Layer 7 of a small transformer language model trained on English Wikipedia (13 layers, counted from 0, width 128). Numbers have three digits each and are written without spaces.
A neuron's activation on a vector x is SiLU(gate . x) times (in . x), where the dot is the dot product.
The model reads these tokens: " from" " the" " co" "un" "c" "il" "," " but" " with" "in" " the" " English" " local" " government" " system" " the" " co" "un" "c" "il" " remain"

The vector x that enters this layer's MLP at each token. A number n stands for (n - 500) times 0.01.
0 " from": 344666572537343620526700635512601379629446553658233150516415594673368542303506518688440593488486439460472711605622644417581393486352547467485569392435508345647540462513519467806697559504391569497339597527419517623596610511466464465350420738514538618522384680531563574843410391630504628473530495342382568490612506497431636412447596421452410458497403417582574381572457514472527520602400
1 " the": 351612647450432638573626550419571438433507501663403215368466549560489486412496607681456698525435463435471734527624631509666386546307586422500543360496529342621552495514445386937676492490508513514511540566436448502465539543494416465496406650532540522491552558527591548933479362711478503247482498423425522498567548480360569403416639436485419469640412518484492343488438508514495534515314
2 " co": 428473735598311355664306532356634335569590455553542387445405479483374484395561541387421536621535519419401824687478665503611347630365490609477482449513559354526481606352418497789486593545362579412432582642477554680464524578587416538582602474519575445509582458458552552808261484619627566451364619341313696675461522529258725566633542320501528584439449543483386487538382460473595469518481
3 "un": 278718665505419421561401624463523398265473407535439392719459319482491461346421414268526524589537320524476506479686510493480366571537384320528642398490560348540667401584453448728491551561576356345576350538661497755485586677421461418433655550479584450428462526323640590728303602788632596625393537447450564582511502537516466274696559390596505637375532489381245458639450535553528557311419
4 "c": 286579566536344236474337716459396652480444468390433329476412440562223303509437558467560507603584455503407673484581568539543506512386499507472526390312421421470546489380590402624529510607529412486589487558410471722499494558235374362473668527488551447600497442188622513553360454616429544559441673498254683868447461332293683323443484413624306608258459554445250532305374640507513358461581
5 "il": 506559727521441412640440766455527517481454457464430516629442505628352411531573395525580496647563569535472585477644640552565240386467465457518592446371621489552416363412337506710761536509489385607449514557316256766661372468454407424608671602411568747605519444357569555582296497617416530461556710390335752597503439475340616231470468456492435636188476603518436438338277365453516601556445
6 ",": 403610655491315621495537595440569381473563544573314334452547523553307506284523376819514497501442536383532698527580699529703390476405537541449517426467477435721548568662371473846574552532421549509443520568412490619515583591528473457570424914551652604430482713506612637707384446698579543395493584431423603568617495550394628476462541263572427502252450466508510531495354540400408517575426
7 " but": 490480595608453508666431602436550386412532569646536359468440495500307445316474478772503429347538414337574568508489655572665568523495431551498520281382549307683640530612479515790678608503541460579364448562502478638483558642412482484502392661473568798470525608587660636810403488792628489389361633365479538678707543485264641377535573355613447470303410460468437528652511491539364538576506
8 " with": 294483515597415554525638483512573371429485618527453287615455468608322351266495611593433434425521474474641630494542741509580470509429555518539574209445524356621622538531466456746574628551537530472393545490524325574633485564402505486457440682598650690440433607528625540880359419768599678378429529454315632626679497651413629407480589336452477595432292420531546464616588483393335411685411
9 "in": 489638670480510381520627512549717312500479721484474257563616433573219423476314513478424537498597527575484663413476603508621335501391594541470505413442703432624570497573532374722652653685518587521321523726510434603552417297477463310743539674478609566422288631410538668614443360724530511434509538365416742668630363543487520298670567384410442419342407417618479378538436522443485521498463
10 " the": 395608614397430653574618585412556440416531540637441215371488520532484468450534556660471684511456415427444771493647610506628350534315610477502538305492580389647564488519410372945632489520533506535515536585437417528460530485495470433497411620524541521476580550512587533945487421682475512248478517408430511524582533517376582378417615460477422457612370510501511347498422496489454509517294
11 " English": 289638756318509459592500578361631234562539374586522378539426508595259531495544295509507650515599684487491678624634662612710370657468527491335677234488626447493586415507486486796677551434550403474520575518470374483615540540438416419565569641471590505522614648643560476658492370857495594413358578573384630553609401522357622470580501397582449386482547489633497366503402625523518440523399
12 " local": 362622685372380446714633558360524224601548393656387283401475377626383527393528431521572478574550488404497747464558624582633278522437602468340624237512656365504507425556341506779707562376582496462497520545415377590711471520554479509527603629482577450537614616415588473831452467766466578530416494474415566452542399570416489438510530485491318412402587478648452459536514575317427289509429
13 " government": 283624781504346416691566614380505303533503412586429450563386400511233508323505465522496555679481586451490748409548629511744269546449646380442615207441618471497520499532308596775736601522346520517602540584334460580679447609485516542599589567455596636496586672493520448658428420679552534401388474444346655586542301482495582433614554416619414497340605505590418353623438491424524533514510
14 " system": 523524723548310493567563711453509257586435463503421331569414473533195424414533548660528484726567611406563703382553598515662258413402602257427776396464502427618503524515294546763576569492392690434564584589443444564720443566456396595471531684388594532482606475363623498661397398594557588396352540364180596634501478492406529463534484490524371504298623502547332417564483509306540564477315
15 " the": 365596595415458653576630550375435412437501528586439241411499502537474473420576569712471634599453497425534700507632591522700298512357570391596596325471574383602557494509396422954652486487520539526538515532386451565480524530464419462478388601493535484496579598519609517974430350670494552272446566389372505567545505516366558383435609462489461511515444535478480348514450497366515467499315
16 " co": 415462711611346348679277520325587322516606490550562433435407461477399459409544546388404502666551520394414806663496658480637335608388473576504498444478585371498497606352412513804485607536372605394455544628451560672505519601574400554611586455512592388501570483453565554804263490632630545439341613311291687699429526533289722570609544355539548589418467547500396486517391474450579463501457
17 "un": 295699656500411424559426615450523370241477428534464399732475295485497469342410408267531502611512304514477507467698500518497341561537370296520637433507575338527659421554452440730474549546556373342590317539628490756494578703427448429424653559492594432453435547324645567734332608811625597627383533440444561574490515533528459292671549415602529628352536490396255449667444523561521539315391
18 "c": 280590566532383202472323714443393644447459469387451345477391421557223296473414586447556501611546446487390668491569573522567501487405461519490548404334407397455534489387572378627534493607519443492598504539400479715503488542223378370457648526500554426592452447204634525576345467613433563570427652493252683858427467353300664313410507425666313572245473537424268499323383640501518368468580
19 "il": 507549732516438423637442762458515505478464470458441508634450498618351411535561379530572489649551565524475575471649641558592250386479455444519593435391612485546411367411341517712780529502491405605446515561315241777662373482468414429596651610417564749610500443364571555571295497609414535443552717393337758580501442461343610221463475450510435625187490609521436417357283370461534589561448
20 " remain": 360595686645397602496445570399439224678537501532302458550526537511332471150503490552399411494556594512610622462609479477603405505470640507476541259457643514551456507387422397651610665461310374427500494678394358770738586423396497548460475581451603542468534540390528574755330376686595518286262746347338647569440470466300489442595490509464420601257516521383620416705523503368490394377348

Each question shows the input weights of one neuron of the MLP. A number n stands for (n - 500) times 0.0021.

n105 gate: 527576265591563576303293500542471258603575554600313544387569362717554440487461541504517370459517514388442615627671359552483514380486284588679619517300156455448569660647243370581316331292612716584475689587480486387475592517405718562465340602635599526385402605395518440584631763441500500600497548451589419465560542605482446443534517528549500521579580542510330541527557796527720541479399
n105 in: 367419528460592585252467718551475615529469668307483451487479486493536621510438650448340510500473347460313690433403671729547671420578517368417610673517471564439503430477476507639537638287593604514497575490387573343524399447586540500408520309609689537474589418769292731460596456704429415688544379366506452543545514446258497507273484561465569510420378290473395275182480625560531387463532
It fires most on token 0 " from"

n232 gate: 510610450642539599642579333445674500400510516536385497528538579628409523532608586457480631395414646395551500378531554822367632526318575686456449541516418455445506543615364526579520381536500600487158405409281437350490514289339465306474475488544474476297719493435576642459546587421361434447497387388589320529590310510634401540270311451549411542503467628513552522478475777532411618431688
n232 in: 538420362475439527533503373455560509657536497420468528411672523371590585525403538565420523497569600516506692487457366535481484693651577637597472642500536353624529339459753597578417503372568653575523678449585651481562524321584428535503280439416659535513539276419356474725464203313615549475401510571382474436546497294665462523317686474317546676645574627506359367459388679519477528500656
It fires most on token 1 " the"

n35 gate: 577439497302565550514523672589432586526500441649359464128704621476421583629644500379422387450260493613523578557587444490429520564527565487682460367530570486490534573266469507573582392541603581400181445588360493316421514570411577483476557610398435541623531493654722393645529588321483526581381355297474469509413432572588417496643408534561182371584398572600307453751358311497576617667402
n35 in: 540453438402599422675593540449295382607469526456438431435713325565373624661596569421463503493513533721596507473561650490540607470500571435717523570413525382574567427367608251615507336517558713520514466419358369370575331500533623544303431478625411388572337483717407699372420349573540471526406510640439647592462640514486305416480559304641486332234845462394577517603664603490593351636465
On which three tokens does it fire most, strongest first? 15 " the", 12 " local", 0 " from"

n14 gate: 393513523559445620675397430487467546475582398455623466583412471310481513422364459510452552431481394462497634601172639475379554566423702410540506560608446487548484530531647448453542364570422534351442413777619428604432520412668522630526456503416497500562281626625621724537503379620551568457545481662370671434516590445533531582613392413530435267645657574604736487456727752441585444677695
n14 in: 545461483434641147444395558728588528500540456358493359537302520376481296469513341596614490347484427386621416567472525432630692359558487447449382245580427587510562577443613543216497449607526450513566605377497440401605300583393535587412421472475447488677337599575672622623350710463555506469678654457491533570676497637393579580455594351552467532590402533567558404618481408529824545585584
It fires most on token 8 " with"

n71 gate: 401406541533666479503717231551475533432362601641398396455574244405578695477670434538331378447484411520546597619710454460601447609426567363422461523423406537287621493582587554467510440634615397534544476483454483583329468652291612353433803602474463475579351398645610510408630316516637474648483666503570442388589412574476467362464390450532572483503564514801493453166722560575469612540577
n71 in: 584766233569443310677619567543653431565621390621478766384560620461579677434504315272450568493497611476304696412520555514440588486621668690417563538514297401475632398542521464597471376532482425673568450351598391465536451542583367613396720541420583448371242410278387438777500592490518342589500482735530504487143575428437650467392386511476522404388671590370543458444538661747416472600463
On which three tokens does it fire most, strongest first? 17 "un", 3 "un", 11 " English"

n150 gate: 417389410487527429339606594263557510565559487635367497477479435486608486559681669668724456427421678427490530447580422480527477500547574392526517457473658466303460593520547302342490376591653687589647537648411476331466313348572354396425477413546637491609361613449824407579557668605544467513446510305532558317565398456827470281520383348759356577507632517424631553497467454447555599334290
n150 in: 601645394632665455583465426425627507428452524603525731531421435608565659427280402529639349671392274396350578507372604588603394496315468462497566374412354365659685357594379745410507465404507490637464442276587576584590580664462637599579510446562298353479665269339646540632325578426674610558550500511429425555467575429346605511378459454426768617665636374574266232616524579382398325586681
It fires most on token 12 " local"

n249 gate: 446552507478350646566548500711663484270540381458493597522527375764393490632565525411415624449395456557532403420303644391513542724607653610450589567439358452352377367497348579412591368500667391412480572377427507385365579678610427561562513448619362542487415392520397589462512577552665363559503625392724392447758471513346589680296516500608210390561477411538368548519475589326507506536490
n249 in: 661562726392574157511613493434460426403471662500532237530287596370338518480472452284364609572295398524435409627556308617333562521598727862514490483414497465476510568630629444337584289416493550525532496660500482407578589541476630424647517517558525538466511482479557496473457434267580483483775462345431584554607458521536377396558638549331457472308283419593458486562412412483216469469810
On which token does it fire most, and how strongly? 15 " the", at about 0.6

n170 gate: 309500603477500419425507540588426445487672438704384516255521637355519271581602378387412500312434533379612379407353318503332440490493500233650447371483754550573460424586383408647433380493425442361639497654293558576309378619627546323267382465477459376552503422547603432415655343503376506404420364646389547533562618426549523434276776554500589446536540667513527517619581535536551431652451
n170 in: 665475368580460377554587599493586566555654414325692469497571660698569489431467437507364731724493231476447464518592483493568588750611543528406304560443553546496457456444389301469704408482594551587865450511476237377583394286570426723475181619500435464455324525665664613410493511416315431462368641482476291700715345518456563349482389539500511418475496475433564489848438447615449465522567
On which three tokens does it fire most, strongest first? 10 " the", 1 " the", 15 " the"

n199 gate: 299473414425660423456635567490715526445486448419548435513305377320477486556452427493534429579500717411371338563481575593634404420335379334562431626460553242343433566407732524431453383675663468323510595520335221371373507596559589343480645519418671361871561619338558490516386467535638445477681490469733439591583507389326487656507412460599620507520449323510473480483591518382548546608598
n199 in: 504277504635589650582740504618277429387470518314374415247496433596443418813493435422423459399489500564576529547545393395602315569544651749525374406515452496656482598554837600696647282588348353556570604390228564731481566396336630471570640483536437534142718567482455615450521482355295390514452565745455567517504559643470457602507567493514619569186522374478376565518514531507496371397413
It fires most on token 4 "c"

n2 gate: 426524062477649518448534551579334423407723557424549637404250539493673538447500325433403424513392382463524431605376700548703554500682465427500645574418452599551445535581565448527579476479368437441368497335638402629493493517470331500604564480590695620554420249507352608507507640549435298342445657340484580376676455545539325507338620741360496476497545559507407187324286601440405527479411
n2 in: 259279333527692431472493637608565228757447345393489560510664359528715581594577643376580472520527378734650490534424708466538671521694535382395605398607529524593548621282573381493639645251416394595419388386480546575461349425301234390371520464311303481727392535556348514588448386539427580400375263458461433475468462549507599482493500573556436431479549402438631414555635555398454429420475
On which token does it fire most, and how strongly? 6 ",", at about 1.5

n174 gate: 567458274443562426461405388562568541640314732610628656512422622585497339271395551605675454646278753519243539605681506365568490704565341346553361383398425391452452480478452513440555439626673519618683409568554358497539586462645678314308513522462556497532507592594583533440561535409500550447577558556558340342384419503553389597402506536451332384481464565611400423395676500566444421519403
n174 in: 639444427431466438379398578788441522640550493634360709564500625380410417225511223580609474646285617369361489471585482308537629654534481319642624540252486385541359634269485541366694570467662604538602511626515336489686421533511581285537478550587651473518658640301500625612377296356697475582429629417638380406588474369269259600566659451458462693570478432603433286632446527322481569567762
On which token does it fire most, and how strongly? 10 " the", at about 0.31

n137 gate: 653385615533398472686669513537567418526754752632500625760500287370621266477435457603534763553553500388404453590574559537490413600537459451451467556527630487628527566530842592414547379365428458503479360510364403533596565483484490329493523513556486693599503425582469459503564480357355604468605369555449421558334551157406576591493526429362393561487687661423534336693756336424614570473468
n137 in: 390632476738477490389461641616680471618619545586611462747298547560510440442420578520583493442591775555536536366484631471642500454573513506458364510382568701552474493344553550474553428513617351490350677424348611396332359490619643598706367554664560421652374503477378513394463563478579443282589497527531270506622327533568387425494433364531382678588434564559526317572555118494534678566428
On which three tokens does it fire most, strongest first? 19 "il", 5 "il", 13 " government"

n244 gate: 422622582529660531537494349284472561236360423477812632726612487380516352683443393439507507575419510484441553474443564533457402458646507487665555842707509605684649490572550580506523737348423525433698493355610412493517447350503526533490471352426702534555620480417514369655550464727361567456626503547588460395449487543469529623497567629550534526392503715618411474301625340571392396404521
n244 in: 274669615514337470573574368319606636299537420353595573313470430442779778570464327500435573659567317535440385568449545525536457536608345678384655525404648418489644452684381653525439689356518545489566362342613559660584473468437344743500479394664588374391355365656496324465680547734529514452317382434394453158544438384571373582472389471654537550372453493482500479379455386310393458641470
Its two highest activations, in order, are on tokens 17 "un", 3 "un"

n122 gate: 585590715510475591443541421385730301483643446632578460560463369367436327449623459486322500596483381524603493524569682535542486665587619541408299384545461583379465568394684401588130583469416643415518271590469397394337700623463531448647585553547419590602416511623450433327513406487225366350597500366645402321721605301511340446702631413745617569490353620459569524596388434629578599524525
n122 in: 511597396292438530364305518482386496382389444504493525545649732369489654254390663533540664500535461574166449586589318697525607382442496489433603461464703777694431489393507555577717464576617479467438471709433533482452192493264386557271461421458595547539518511402592548433589450493670486583464704375404606412485165656627390496553409533558238619603754533589529661482444743670544482511579
It fires most on token 11 " English"